Layer 12 of a small transformer language model trained on English Wikipedia (16 layers, counted from 0, width 128).
A neuron's activation on a vector x is SiLU(gate . x) times (in . x), where the dot is the dot product.

Input weights of the MLP neurons that the questions are about. A number n stands for n times 0.00085.
n6 gate: -23 -47 163 -13 10 -280 82 75 -7 -83 -44 -92 -111 6 64 -127 -154 52 13 74 207 12 168 -40 42 53 177 85 138 206 -3 -30 -91 94 -122 114 -222 -40 -57 -246 63 83 58 184 -117 333 -59 -272 178 -303 141 112 36 55 -119 17 -5 -134 -142 102 -324 -125 404 169 -8 8 -76 31 -90 142 145 97 -55 -154 -63 -88 119 141 179 -149 10 -73 -49 33 -203 30 21 69 32 -208 -22 -149 -106 -20 134 122 -130 39 102 -169 -277 45 138 269 138 -73 -132 213 -46 -215 -107 21 34 199 91 180 54 -6 -81 -190 86 82 -200 100 -41 169 -168 247
n20 gate: -63 186 -214 -165 -19 -98 -4 -22 -23 -256 143 136 280 45 -76 -59 -83 47 126 163 -16 53 42 79 -134 126 -86 -134 -45 90 -13 -68 -61 -105 94 -28 -151 -21 -242 22 -161 186 12 -185 82 -11 -63 -267 39 -5 -62 128 55 139 -126 -55 -14 -199 97 -124 -103 60 -161 17 -40 -21 -138 -80 -94 -296 17 -191 54 -205 184 38 -14 -24 118 3 95 66 65 213 -1 24 -133 -149 66 82 2 -5 192 -296 -36 241 22 -195 -12 171 -147 -151 -64 -211 -213 -86 -35 133 -129 127 -1 15 -142 68 -56 -46 41 275 -89 -101 62 -103 163 147 -52 145 -208 19
n31 gate: -117 -97 91 115 -156 162 -214 35 -201 -4 169 -356 -223 57 84 52 48 -46 22 -17 100 -47 18 -95 -23 -24 239 143 -123 -124 86 176 7 238 69 -84 1 116 234 -170 -193 -65 16 -132 -18 2 123 199 -86 82 -17 -32 -118 262 3 -6 2 88 -221 3 -14 -65 250 -37 268 16 -138 64 -182 -12 -40 76 -241 -170 186 -216 109 28 55 -79 -97 134 109 -109 29 10 5 133 92 188 45 -87 -127 -149 -124 116 -52 123 -72 -167 41 -51 -52 134 -245 -82 -140 227 78 -61 -180 72 -242 190 13 301 7 161 -233 0 -239 -132 126 -227 192 5 137 -69
n56 gate: -83 129 240 109 -188 98 157 109 32 277 73 -157 -121 -41 45 141 -67 29 118 -97 -42 -287 125 40 61 -20 -2 52 103 11 4 -74 -26 -125 -35 115 5 400 62 226 -208 218 -138 36 1 104 128 -43 -100 -84 133 -105 -37 34 -58 15 83 -90 147 101 48 -113 176 -22 -230 70 -170 95 -167 -20 105 319 -12 9 -114 114 310 167 -105 -161 2 -82 -9 -118 111 -5 -322 119 -36 69 36 68 301 -3 -64 86 30 130 -23 -229 -352 249 -193 111 -4 105 -86 92 -75 -319 -176 -138 -98 200 63 -78 -3 130 -145 188 104 172 -130 18 -248 -9 0 2
n104 gate: -51 65 -55 -183 136 39 -176 179 40 -92 167 77 -136 1 94 -23 222 -68 8 -28 5 -58 184 242 -62 157 -86 -65 229 -253 79 -11 -65 -106 -10 -261 227 92 -65 -81 43 121 141 -214 -260 113 11 20 8 80 7 -180 188 -139 -129 -273 108 -188 -144 -72 79 -64 34 -61 4 255 183 -82 48 98 -21 -92 58 -186 118 24 -24 -9 1 -16 -86 149 8 46 1 -132 -88 61 -133 59 111 -409 8 124 7 41 21 -92 303 -85 214 -45 32 41 93 61 -138 -59 -41 35 132 -36 253 -23 -43 187 24 39 82 270 -196 -168 -52 180 85 29 109 -256
n112 gate: -28 105 33 210 -113 87 51 85 14 -167 6 17 -31 -248 -141 55 -67 -72 -49 -17 99 -62 -102 -73 -287 61 21 -146 28 -86 -8 147 -80 -52 -47 46 28 128 -368 8 172 130 -163 65 107 126 179 68 205 134 -178 -29 1 72 -30 79 -39 -87 -45 130 99 219 -65 296 203 -23 9 -11 -262 -4 -184 -162 -16 -137 56 -202 136 -35 -75 -97 42 147 -265 310 96 -66 -4 24 157 -236 -159 -121 -65 76 -180 114 -98 106 78 -46 146 -179 130 285 263 -6 -78 101 69 -94 -168 72 -46 62 -19 215 -10 121 50 -261 -145 -126 3 49 -124 75 14 -47
n161 gate: -82 -225 28 -4 -4 -12 140 -137 61 -57 -172 78 -58 72 -48 226 -18 -59 -20 144 89 23 -63 95 -115 -43 206 50 -172 -137 -131 -38 92 49 -135 -234 331 -267 18 -124 -128 -3 -153 -24 190 37 80 -290 22 -121 10 75 340 52 -29 -151 55 -171 -173 -49 59 70 -84 -85 240 51 -34 113 -133 -322 -178 -43 -87 110 -111 -102 65 -144 121 -186 70 207 202 110 -79 113 -57 163 -39 2 -86 -111 -14 122 -14 38 61 -164 261 95 169 26 23 -38 -142 -5 32 -72 157 162 68 138 242 324 -25 -91 83 -138 167 100 242 -205 22 47 64 -55 -161 -15
n170 gate: 253 164 10 -69 10 188 -3 96 272 -101 49 45 -17 51 -53 -115 182 315 -25 -124 -60 246 -219 279 13 -190 -182 34 -61 -84 24 202 136 -29 -68 109 -99 -41 -160 -97 -79 32 -299 0 -25 -3 -33 -162 -109 -53 -111 92 -91 -55 124 122 40 -16 -299 -138 168 280 121 -23 86 41 191 -6 -148 -186 -17 63 -2 -86 -137 -43 124 -58 221 -74 34 28 227 -194 -31 301 -8 291 90 1 -35 -138 -169 -196 26 -322 -191 -67 -41 -164 -151 66 -20 -268 18 120 -67 -25 94 200 40 -39 141 -141 42 -25 121 70 -33 -365 43 -114 280 -170 -121 1 -91 -63
n191 gate: -196 -88 92 -164 -30 -115 -4 74 -39 -206 -368 6 40 209 125 121 -133 183 -37 0 165 91 -29 -72 -41 -95 -56 106 226 157 117 -87 -261 -175 -1 133 -12 165 26 127 104 7 -176 87 -9 -77 -11 99 -178 122 -247 93 -29 248 -85 -28 178 12 -23 -15 170 -159 169 -42 -35 -15 -43 -44 119 125 -22 64 -254 25 -67 101 -4 192 -3 -37 82 33 286 240 -80 -65 176 29 -11 -34 -245 129 -152 -155 83 -175 104 -249 -135 -85 288 -25 269 99 145 79 -11 -15 -109 -152 -49 -37 79 -86 -54 -88 84 23 -47 -36 91 26 263 59 46 83 6 35
n207 gate: -265 195 -87 -163 31 388 38 -75 -134 -15 -3 58 -60 40 10 -7 140 -62 57 98 84 -33 159 -47 148 82 -187 34 139 79 -195 -12 144 29 178 -140 95 87 0 270 145 -94 -146 38 -91 229 -78 126 -101 115 -43 141 224 20 69 52 -60 90 -57 99 98 11 124 -78 -12 109 177 156 4 52 -187 -137 44 210 11 -80 -102 72 -135 -57 8 58 -169 31 130 3 163 308 -129 56 -143 50 13 -83 -43 -66 254 -102 76 -39 172 288 -102 60 6 138 -6 154 14 259 -161 64 -33 73 -67 163 6 -25 40 -78 249 -105 -85 -195 188 156 16 -142
n265 gate: -74 -137 140 -28 138 -160 -23 47 -106 -27 -68 -326 -156 -269 265 -176 34 -9 -3 -26 70 -7 -112 -83 -64 -185 219 -31 10 -106 -44 126 80 -192 -156 64 202 -83 47 -36 -60 -236 -101 -109 -144 185 12 285 92 47 -129 -157 -149 153 -40 64 157 199 80 -238 -169 118 -136 418 -34 -101 -225 -169 -16 21 44 176 17 -27 29 168 184 -104 222 147 140 32 -122 130 -161 109 41 92 -276 118 14 85 207 154 185 -47 -70 23 2 194 98 82 11 47 -35 -299 -201 169 30 -244 118 48 259 74 23 391 -80 54 49 -75 291 -4 105 6 -56 -144 66 70
n313 gate: 5 -4 102 -105 273 -215 5 2 36 -38 192 200 301 47 138 24 -69 -97 72 -240 186 74 -54 -122 -47 15 62 4 4 56 72 -94 92 -73 126 6 153 -91 106 229 -6 -50 -65 -103 83 -14 -49 149 91 -176 49 57 72 48 117 -117 286 -299 90 -229 -180 68 129 -7 -14 24 -167 12 -126 -37 -140 107 -119 -182 180 79 73 -1 -211 165 -161 -83 -169 172 -39 30 -48 -102 179 -170 4 199 -199 76 -185 -24 -59 99 -112 -104 -22 -61 -122 9 -22 -100 -249 67 -32 -12 -67 -87 138 64 -223 34 46 61 -27 224 -110 58 -93 45 -183 11 -317 99
n315 gate: -2 -29 173 -9 -144 -184 146 -193 -94 -117 195 -156 122 -254 265 -82 -317 12 111 -171 -18 -35 15 16 34 0 -162 -69 83 -89 219 -24 176 -63 6 -97 -48 94 -14 199 -54 157 -43 119 58 -6 -153 80 133 146 254 -106 308 -25 10 -1 -153 -15 -148 -200 -188 -120 37 83 222 30 326 10 224 -184 -26 -27 200 -132 -159 55 -109 -14 -86 -117 239 -144 -106 -159 156 -69 -109 -140 -134 57 70 -125 -78 126 -149 -121 4 42 69 -191 -2 225 99 -137 -92 -48 31 -28 -2 159 -33 45 -8 157 -103 -14 -67 -24 303 30 138 134 239 28 129 -75 147 141
n6 in: -277 63 53 -61 -179 -71 140 -310 -184 -128 21 -4 -113 78 16 32 -99 -96 72 -45 131 102 -22 -79 -151 260 62 35 17 113 -78 -317 -79 -13 -113 -115 -134 9 202 -99 128 26 285 26 -182 66 -225 27 -59 -43 -22 90 76 352 -379 1 -87 -11 149 25 -91 -64 271 136 12 -146 -118 79 -140 46 217 125 3 -291 100 -159 -75 -37 141 -51 219 -75 -23 -2 -175 -6 -83 28 -33 -51 -114 -151 -68 -97 324 -87 -194 185 -175 147 -92 -62 72 227 233 137 101 -120 97 160 47 80 51 48 73 -2 206 -126 67 105 244 78 -70 75 59 223 -103 -63
n20 in: 291 137 112 127 183 -15 -66 40 149 86 -90 210 -92 -61 28 137 -38 52 -159 35 -134 -125 -70 171 163 46 -26 -14 110 83 104 60 -6 -157 -203 126 -21 113 44 -55 -9 -31 -96 -64 1 -145 226 -50 27 -100 -47 -145 67 -50 -217 -47 36 -44 -103 223 36 122 -38 142 -190 2 62 -102 82 -136 -123 -128 -3 -358 -5 272 -13 171 101 -301 -74 135 -84 -42 67 -133 -16 -117 -110 420 14 -92 55 -11 7 -33 -149 -29 -275 333 186 -195 284 60 -36 193 122 123 276 185 57 -96 -151 -8 -58 -15 -173 -60 -161 306 59 -178 17 71 68 46 45 87
n31 in: -162 -167 -134 -9 -51 -138 -37 -114 173 -268 128 231 49 308 -115 -148 -239 -20 112 130 -324 122 155 -303 -73 -49 97 -165 149 133 196 -116 61 62 -44 278 -188 -146 24 -55 58 -16 175 75 168 60 44 177 64 -111 37 144 83 -30 -55 -317 108 32 48 -29 -184 -59 26 25 -112 -35 -84 -237 163 -168 -83 -114 252 -8 125 10 -95 -60 47 -32 -4 -207 -29 47 -190 203 49 -2 71 107 99 -43 154 140 152 -68 19 47 -38 165 89 95 180 -117 22 3 16 -133 165 -88 70 95 11 -262 2 -122 -3 294 6 57 -211 187 -133 -115 224 10 -23 -75
n56 in: 49 -107 -386 -194 -51 -23 -29 -5 -102 119 -5 -15 -84 -129 -145 226 116 -55 -30 -8 32 -187 -170 310 133 -296 209 40 -3 -91 -224 -263 -132 -24 97 -23 -78 -30 -30 -133 -111 5 -21 -146 43 -77 118 -1 80 192 -94 246 203 113 -85 -99 -69 -182 -25 281 -232 -56 -122 -33 -122 -144 -333 -58 -100 -49 -31 -207 155 114 67 75 -193 -78 3 -74 23 -32 -34 223 37 -76 -29 -7 190 -175 57 110 111 121 24 74 200 -256 -1 -63 -109 -82 -33 80 20 217 -254 -299 -149 -52 59 -40 16 118 185 -84 64 106 147 -218 -200 -111 -138 -153 -161 -172 53 137
n104 in: 57 217 -139 29 146 -143 29 -152 107 86 192 199 -42 133 3 58 13 100 -167 151 -22 -29 118 109 -78 55 91 137 -117 -23 -64 -81 -54 34 -91 -71 136 -238 -267 13 0 -7 75 -94 -97 97 -94 175 182 78 63 49 46 -83 12 161 -259 110 -69 140 -48 182 132 247 -244 15 -37 84 163 -27 -69 -168 206 -3 79 -37 95 -95 31 -81 -86 -30 -33 53 45 18 -156 -37 155 -30 57 -168 112 115 95 161 -225 -144 82 -120 163 54 -182 34 126 35 -89 -219 176 -58 -82 209 238 -246 -7 108 115 -152 384 288 278 -187 -249 -47 55 -49 136 -36
n112 in: -3 50 -143 -241 50 41 147 -31 100 -58 -179 -195 -25 -171 -41 -27 152 47 75 79 66 57 -124 -32 -105 49 -155 11 -63 195 4 101 -11 33 -144 -59 120 -184 128 -201 63 26 53 -11 43 -134 -7 -59 -145 172 -319 -100 -183 -121 -111 -18 153 106 -322 -122 -299 -88 118 -216 -60 12 99 -100 -119 94 -223 56 26 118 183 -192 80 -15 -111 -36 -75 57 148 94 -105 -286 121 -117 76 112 111 -192 97 -85 -24 115 159 257 -91 199 -119 58 -69 63 259 83 -59 -105 -35 -11 170 195 80 -109 88 94 -32 -78 42 188 59 184 -14 -170 64 230 -285 53
n161 in: -88 -3 -102 -59 227 -53 -28 130 58 32 -111 -7 9 -104 84 68 -262 -90 -130 -72 49 -90 -153 -162 -59 -116 8 -9 42 -208 -10 75 52 54 -292 40 98 -167 199 148 -132 -21 -58 -36 155 -72 -252 -122 211 180 331 187 -118 -183 7 82 5 -107 -71 81 115 74 -30 111 -66 74 -92 187 211 -10 34 -71 -43 -38 241 -308 -34 84 54 -61 -42 15 63 -43 -185 -67 70 -109 60 59 -43 146 28 138 -110 -159 13 81 -192 317 46 -148 34 172 63 29 -45 72 89 27 6 -157 -152 285 22 77 239 -257 58 -179 53 58 269 62 -354 111 -36 80
n170 in: 28 192 63 6 -94 43 103 264 -104 159 112 -107 24 -64 -30 -46 82 -101 94 -179 -52 30 -90 -229 167 -130 14 69 61 -8 -172 98 127 -103 8 63 -65 -25 -57 -476 -45 -173 -67 128 -12 -46 -167 159 -202 -90 -49 -86 147 -24 -29 155 -186 -215 242 126 37 42 32 99 65 296 -114 -33 -12 38 71 -172 81 2 -145 117 -345 -62 -79 -84 190 -23 44 129 -35 -93 244 -36 -77 -70 -95 -132 -118 -143 0 168 -10 -192 -109 16 145 96 15 -161 -145 198 225 256 -70 -80 219 -18 182 -11 -213 147 -269 10 94 133 -98 -28 -176 -125 -172 218 211 16
n191 in: -83 118 20 26 -8 219 83 92 -7 -10 -141 -179 146 12 72 95 269 -80 -56 -352 55 207 20 -138 186 -7 73 -99 3 233 176 75 -62 180 -124 141 -196 -2 97 218 8 -232 21 185 10 -104 -113 107 -18 -171 -95 -104 -10 57 61 -134 -72 3 -14 54 -182 34 199 134 -136 -109 -8 -25 130 -156 93 1 49 256 8 59 100 96 -163 -78 70 11 19 215 83 105 22 -172 190 121 -15 162 -61 12 -68 -72 -46 324 -32 28 176 -104 -124 -10 -80 -15 -42 71 154 -132 -131 -60 -101 -142 68 217 1 -107 -45 -41 -39 17 116 -72 36 185 -306 -95
n207 in: -161 144 30 -22 69 -3 -98 163 262 259 44 72 -15 23 -18 -171 83 -52 -14 179 66 -168 -14 35 76 137 -107 135 -16 14 -69 59 -86 -12 -25 40 102 70 -2 -70 202 -75 -276 151 -207 13 187 -168 -111 103 77 -151 -143 217 182 264 99 82 -120 57 117 -119 102 -38 -34 260 66 290 156 205 -32 -141 7 -190 -58 -200 326 -92 -33 -62 27 -76 -170 -117 -273 147 37 209 4 117 195 148 -162 -187 7 -206 99 -219 47 -5 91 114 -21 -33 -145 50 -12 -69 118 232 -155 -78 29 21 -119 -11 -107 8 24 -27 195 190 -209 -5 -97 -8 109 -76
n265 in: -36 -109 35 -7 -30 63 122 -65 184 -76 54 115 -2 347 92 55 75 74 -94 -207 207 -45 98 53 92 -172 0 7 98 32 345 47 68 -308 -72 -97 74 217 188 -175 -283 23 164 -161 319 -53 -179 -41 176 -78 -23 -207 -79 24 -145 -165 306 142 54 128 -185 -78 -109 102 109 -148 68 -246 110 -293 -168 -101 207 114 94 -71 170 -123 -209 -134 -19 223 71 -23 -41 247 61 84 -267 -105 36 -167 -157 260 109 -21 -126 2 -122 73 148 -54 306 239 -148 -222 -167 52 225 -165 -64 322 388 4 136 20 48 111 64 -156 234 -29 45 91 262 -89 -1 -57
n313 in: 149 185 -113 176 80 -61 322 142 -106 -335 140 -256 -105 -44 -17 -18 13 -183 -10 78 162 -87 82 -365 -37 86 -116 20 208 -83 -278 -1 -63 24 -31 -73 9 -47 250 171 31 -110 57 190 -15 -90 -68 3 -109 -329 28 -218 -74 -36 -97 140 -36 43 216 76 48 117 -17 128 -35 65 -14 83 98 61 -163 -115 46 -77 -209 155 -193 -25 -67 -34 -106 170 89 -20 -15 93 -277 -83 200 -8 162 156 22 -250 33 69 168 22 57 -404 -99 160 -157 -5 5 -110 -157 -254 -53 -52 -87 -7 83 -15 16 63 136 -105 9 191 88 61 -101 30 96 0 -45 -53
n315 in: 67 -7 65 138 -57 -39 15 -17 117 -40 118 -69 45 -151 280 -63 -190 -38 69 -168 -53 161 -53 -39 -138 -172 58 23 91 -2 -193 31 -23 -190 82 -301 8 35 2 30 79 -18 -51 -10 -155 -11 -209 165 -186 51 3 -273 114 -33 149 -20 133 -83 -147 -167 15 -20 75 -77 -14 26 219 63 198 90 -141 -168 17 83 -184 -10 34 -333 132 -84 122 34 -32 -66 306 97 -110 -231 137 -20 -75 -126 -162 96 8 -113 -130 92 -94 -60 83 -24 84 137 -56 118 56 186 125 113 273 -92 117 103 -110 -47 -124 24 -126 24 178 179 66 209 42 -264 -11 -33

Each question shows a token from some text and the vector x that enters the MLP there. A number n stands for n times 0.0084.

" organization": 38 -244 -68 127 53 13 139 -35 -44 95 -90 -57 -7 96 -86 32 -109 62 137 104 -84 114 -6 34 -78 168 282 8 -75 10 102 -27 -108 10 67 -120 57 70 -44 78 -175 52 -51 -113 25 -109 102 49 -34 53 -73 94 65 4 -104 91 -136 -26 118 135 51 -137 9 16 -140 20 99 43 49 30 -131 -74 57 153 74 -124 29 -110 -56 -32 -19 -3 -15 7 -81 -110 239 -44 44 -89 -26 -1 -4 62 43 -73 106 47 16 19 -49 144 -115 49 104 47 -38 -45 58 -32 42 21 126 -176 83 -11 -194 -134 -139 22 215 -149 -11 68 31 82 20 53
The most active neuron and its activation: n313, at about 0.21

" currently": -79 -22 -85 -12 48 149 -58 -60 88 -36 -52 -156 -25 11 146 -24 -99 31 161 75 -44 98 143 24 38 18 286 155 6 -45 60 -119 78 -9 50 -5 88 50 56 18 -156 141 102 -228 -50 -39 75 -74 -147 -104 22 157 28 -57 -46 23 -229 156 92 58 29 -88 -87 173 8 19 8 -16 62 -40 -19 -59 -16 0 -95 29 -123 -201 -28 -98 92 6 32 46 -101 -48 99 -171 106 43 52 65 -105 -83 -15 -185 37 13 6 66 22 43 -64 -62 1 184 53 24 110 -76 -104 -147 135 -126 163 -46 -10 -11 -70 72 114 -129 50 -103 56 29 41 84
Which of these neurons fires most? n31

"pen": -75 42 -21 162 -38 -171 -16 202 62 150 29 38 -39 38 102 96 -175 -4 113 -17 -162 14 -156 107 50 97 114 -238 -108 -1 60 -53 -42 128 77 -85 -98 -250 -127 61 -69 25 62 63 -166 -101 58 -17 -108 -22 -94 1 -48 -155 -174 17 -180 0 -15 24 150 90 -80 -143 -250 47 219 -2 -237 -24 11 -216 47 11 -94 -61 -106 -6 156 11 -92 4 -151 -149 -122 -24 87 -35 -27 -83 -20 66 -48 -115 49 -57 -84 244 -131 -9 86 -84 72 -89 104 161 -55 -180 71 21 -97 53 -7 -265 -4 35 -17 11 -214 72 114 -54 52 -90 -86 -13 -81 64
Which of these neurons fires most? n265

";": 9 25 -51 8 -42 -123 -83 -169 -28 70 -79 -40 -11 -14 47 142 10 105 121 96 -32 -59 -117 24 -87 -107 127 -43 -172 96 -120 -164 121 38 -177 -61 -42 -81 179 32 126 -195 -147 -66 46 -66 -207 -46 -107 -28 -225 158 -63 96 69 67 -40 122 63 121 17 -66 -78 85 40 -31 8 108 12 -18 14 -14 -146 135 77 114 31 96 0 20 95 -147 32 -98 81 -61 -83 -30 -65 30 56 -89 25 -152 -109 40 22 297 20 61 20 -24 -244 -58 -164 86 105 40 141 -54 -15 -134 -21 -174 155 -282 82 16 49 107 260 -21 136 -80 74 21 -9 90
The two highest activations, in order: n161, n191

" The": 9 3 -29 141 71 62 60 -9 -53 -44 33 17 32 355 11 -87 -70 26 255 11 76 -131 31 -77 -52 -158 296 -25 10 -113 7 41 39 -114 36 -32 160 49 -45 32 -174 57 108 -36 -33 -306 37 109 36 -30 -41 103 -65 -44 -119 -14 -235 7 6 74 -2 -26 -194 55 93 56 83 84 -64 114 18 57 43 114 -58 76 58 -22 10 -17 48 -12 35 9 -48 -65 -45 23 154 37 12 -57 -29 31 -66 76 -65 -1 -85 34 -11 -31 13 115 54 41 53 -81 21 -121 -110 68 41 -194 63 50 -47 -53 -43 108 40 92 7 -109 15 81 5 -54
The two highest activations, in order: n31, n207

" the": -69 187 70 93 -50 52 -133 0 7 68 -13 47 48 240 83 -117 -45 0 195 99 36 86 -46 -22 25 -119 218 -65 6 18 67 86 -6 -72 -24 2 209 -72 17 64 -116 33 53 126 48 -360 -10 65 -72 85 -173 139 -19 -68 71 25 -352 70 71 90 -55 -19 -190 126 61 -72 41 25 -73 12 -40 -40 -60 42 78 153 9 176 -32 -69 76 -110 -49 55 -24 -51 47 -11 126 32 -26 123 80 -57 -61 79 65 62 83 -74 63 44 -96 -52 -145 4 32 -12 40 2 -114 -137 181 -149 -16 -122 79 -119 -35 41 57 42 59 -239 -43 20 8 22
The most active neuron and its activation: n191, at about 0.66

"\n": 79 -81 -117 -49 101 -169 -42 -10 -103 50 -9 53 -7 59 -9 -111 34 116 -16 -87 -77 -71 -47 -14 -123 74 110 20 -124 -98 -112 91 121 -56 124 70 142 1 -56 8 -48 120 9 -195 73 -102 -74 -43 -119 107 -81 216 90 167 -72 67 -183 -38 75 80 89 -96 -199 -12 -71 10 67 -132 75 37 148 -173 -281 93 14 225 -12 -60 80 -37 62 -180 -30 -152 116 -294 -112 -17 45 119 129 -63 42 -103 -190 129 122 155 -20 32 14 20 177 -62 58 126 134 -97 15 99 -50 -108 54 -67 170 120 -117 -38 -44 -10 99 171 82 176 -62 91 -26 -107
The two highest activations, in order: n20, n265

" time": 83 -40 31 -111 -141 -60 84 40 -21 37 99 -290 -68 -53 -75 30 7 30 142 90 -75 -157 96 -5 -7 -37 251 74 -178 -14 76 -175 -80 23 -35 16 89 38 -21 153 -155 55 -33 -125 -184 158 -139 -41 11 148 32 16 -51 78 -98 -41 -108 -10 19 -126 256 -85 -54 287 -66 -104 -4 24 -60 376 26 -117 57 130 3 1 15 -121 -9 -17 -42 -89 -130 255 -3 89 -69 -47 -53 -11 77 45 -160 -41 40 37 73 -19 -29 19 -44 -87 90 44 52 153 79 -51 120 63 -69 -35 -23 35 -66 58 -30 46 19 72 -5 -77 -43 -74 76 -69 -12 166
The two highest activations, in order: n56, n6

"im": 119 -43 23 6 58 -226 -115 3 3 49 -101 -5 180 147 -84 117 13 50 51 96 46 -118 -86 -259 36 4 200 25 -145 -108 -3 -3 -81 -1 46 -29 124 15 290 -187 -113 206 147 -24 19 -119 -99 -5 86 -137 -55 71 -120 -189 -85 17 -14 -88 -140 169 38 77 -64 36 -3 168 134 -101 84 121 168 -18 -114 122 -52 -43 -97 12 15 -46 124 51 -103 69 7 216 55 152 6 -235 4 50 45 -15 38 40 94 -61 30 42 -15 -8 103 -76 -58 -16 131 20 80 76 28 -72 -35 -25 134 -3 -6 -142 -44 -131 208 7 72 139 71 35 72 4
The most active neuron and its activation: n161, at about 2.6

" built": -128 55 -117 -249 -60 -65 129 -37 -23 41 -120 -135 11 116 -7 -116 -77 84 372 62 -150 -85 97 -120 -2 119 260 34 -42 2 -29 -84 -20 -21 32 -20 1 41 14 134 -90 183 49 -39 -27 -23 28 27 -124 -86 -97 114 33 -54 108 74 -261 82 -60 -52 168 -179 -127 57 -85 -14 182 -47 -39 -40 -40 -137 88 -16 -61 -38 -92 -206 -12 -93 37 -25 -48 -125 -8 -34 22 -155 -10 79 -37 -40 -93 -120 10 19 25 29 -84 -14 -4 6 -12 -75 94 25 67 -16 34 -28 -51 25 8 -21 4 -80 -97 -27 -36 151 -69 34 67 -84 -95 89 0 -1
Which three neurons fire most, strongest first? n315, n265, n161

"ris": -15 -82 100 225 -74 53 85 -35 -130 -4 -55 36 121 -122 -99 3 63 -33 163 -233 -104 63 -143 -148 -145 73 62 -13 -99 14 -59 -13 -195 -76 50 -198 192 126 -10 159 -214 118 -150 -38 -257 -234 56 95 -94 -148 -189 -1 -17 -38 166 82 36 115 -43 -91 -50 3 -5 134 -7 -67 82 -5 -151 -5 39 43 -43 67 -23 -53 -57 -54 -94 58 26 -53 -12 -132 -55 -85 2 -105 3 4 71 34 -52 86 21 -60 104 102 -163 -90 -188 88 -60 32 152 173 168 -133 260 -45 -25 -159 69 -90 146 72 17 57 -35 13 25 -184 17 1 164 120 66 52
Which of these neurons fires most? n112

" no": 28 -36 28 47 16 30 81 74 9 31 29 -66 -56 65 -185 -66 76 171 153 59 -64 69 108 -7 -38 -86 285 133 -81 23 45 -102 -137 -245 78 30 193 -98 -127 8 32 11 75 -185 -148 -99 -46 108 219 119 -170 14 -78 -98 -140 -156 -20 108 -45 -29 182 -55 39 139 -104 72 107 27 -50 194 -57 -5 67 76 -28 25 118 -230 50 -53 -39 -70 5 43 -74 -66 12 4 -110 47 36 47 -73 -67 22 72 -104 -12 -101 45 -90 35 117 63 -42 184 36 47 70 139 -5 -34 25 -85 7 -50 119 82 119 48 47 -75 20 -57 110 107 -71 44
Which of these neurons fires most? n104

" comp": -63 -41 40 -37 93 -34 -31 47 -49 31 -79 -222 -90 -115 148 -192 16 -78 15 171 61 39 -113 29 -97 14 194 134 -224 112 -25 -130 -60 -175 73 -24 82 366 -95 5 -1 149 58 -124 -219 -149 -11 115 -8 51 -128 107 -155 -9 -119 77 -6 130 -63 -80 90 -18 -8 -25 94 -81 17 -32 -74 33 78 -26 147 46 -22 69 34 -63 47 -28 -118 89 -64 155 74 -197 153 -65 158 4 -15 -77 -63 -104 -174 -34 149 86 -64 93 56 127 -30 -114 191 110 50 -188 46 -137 7 -95 3 -103 220 76 48 -145 -143 -24 16 -210 34 -24 69 26 35 11
The most active neuron and its activation: n112, at about 2.5

" ": -124 -146 68 -41 -32 38 -64 37 -96 57 -13 -122 116 1 37 -168 -91 1 203 72 -80 -159 2 -95 67 146 247 91 43 43 62 89 -52 -52 14 2 19 -51 -208 -25 -25 106 105 -111 -164 28 -29 44 -12 42 -148 196 2 -52 -136 47 -62 -52 20 100 56 -18 -86 57 -18 -32 181 104 -128 78 67 68 -78 139 35 7 76 -80 -43 7 -11 -105 -49 -13 -30 14 -12 -125 -12 82 53 -28 -24 -102 -30 5 93 -7 -53 -50 -58 118 -96 -178 -58 15 148 -45 307 88 -88 -45 29 -265 -20 76 -7 -110 -15 34 127 -62 21 107 -23 5 -51 -113
Which three neurons fire most, strongest first? n207, n161, n313

" then": 135 -72 97 -147 20 -8 67 -76 -63 4 65 -30 6 140 50 -27 -98 105 123 192 -5 -92 155 -95 -33 -162 326 -51 -168 -58 51 -62 -80 -104 54 59 99 -106 19 -46 -139 55 136 -177 -130 134 -40 -25 28 -50 44 69 -35 77 -122 23 -45 37 -38 -51 131 -101 -75 161 -69 2 -147 -3 -93 37 -23 -78 -83 113 -96 12 30 -216 84 -53 -23 48 -67 77 -105 98 -24 21 94 -96 92 1 -68 -54 22 -118 -47 3 -15 129 -1 -21 64 122 59 41 -35 157 126 15 -36 -134 -94 79 16 53 -19 -64 101 -18 165 -112 35 -8 81 54 53 -9
Which three neurons fire most, strongest first? n265, n6, n161

"burn": -54 47 27 -105 -115 -23 9 -16 -86 84 -56 -92 -25 -203 -163 -45 130 36 256 -1 -105 -7 100 -111 -50 -22 240 -152 -206 -50 -29 -77 -216 -10 55 27 108 -161 -95 98 -29 20 72 -103 -255 126 -124 -9 -36 -19 -141 10 -124 64 42 17 -151 118 -60 -96 171 -43 -106 -27 -107 -20 67 90 -128 145 -6 -136 -147 27 -147 -115 75 -85 -78 -22 42 30 -95 -62 -2 136 35 -110 -65 44 3 -15 -82 -37 53 -133 -67 -3 -68 161 -100 -90 153 94 88 58 -4 -109 91 41 -67 -48 -165 -23 4 -8 -18 -193 44 138 -25 31 63 -126 -7 111 -139 38
The most active neuron and its activation: n112, at about 0.48

" Canada": -72 49 -10 -85 -174 23 182 -12 -35 -9 -4 -17 20 117 -142 -60 -132 93 47 151 76 -83 63 -80 -74 177 258 -108 -48 -205 9 -45 6 -84 -46 -39 24 47 10 124 -103 139 36 -76 62 -230 -161 128 -136 26 -21 109 6 -23 -149 150 -138 -5 143 113 18 44 -100 124 -84 -7 47 -150 -32 -129 18 -136 51 9 18 -96 42 -103 15 -113 -3 -37 -108 75 59 -44 173 -71 99 -85 95 -125 -27 39 38 -31 -112 71 32 -40 -7 5 -135 -120 226 88 127 -140 69 23 -16 63 -58 -117 141 -33 -24 -149 -191 59 71 9 20 -80 17 101 -28 133
The most active neuron and its activation: n112, at about 0.76

"1": 147 1 -96 98 92 -111 54 43 -158 23 24 49 89 -11 18 58 68 195 92 121 -23 -250 9 53 60 122 74 136 64 51 9 -35 186 35 10 -42 213 20 -92 -16 -252 -116 86 84 35 -106 -69 16 -223 -85 -255 -29 23 -42 -75 23 -3 98 -21 164 96 -95 159 77 69 -1 171 120 -179 120 -26 -122 68 -45 10 115 -58 206 190 56 -22 39 -14 141 -35 -39 -117 -34 129 -101 42 217 -12 -20 -168 27 -103 135 -21 153 -135 -28 -25 -59 -183 141 -83 -110 16 -30 34 14 89 -16 93 -283 77 107 -184 139 100 -23 158 -68 87 -29 3 -80
The two highest activations, in order: n20, n56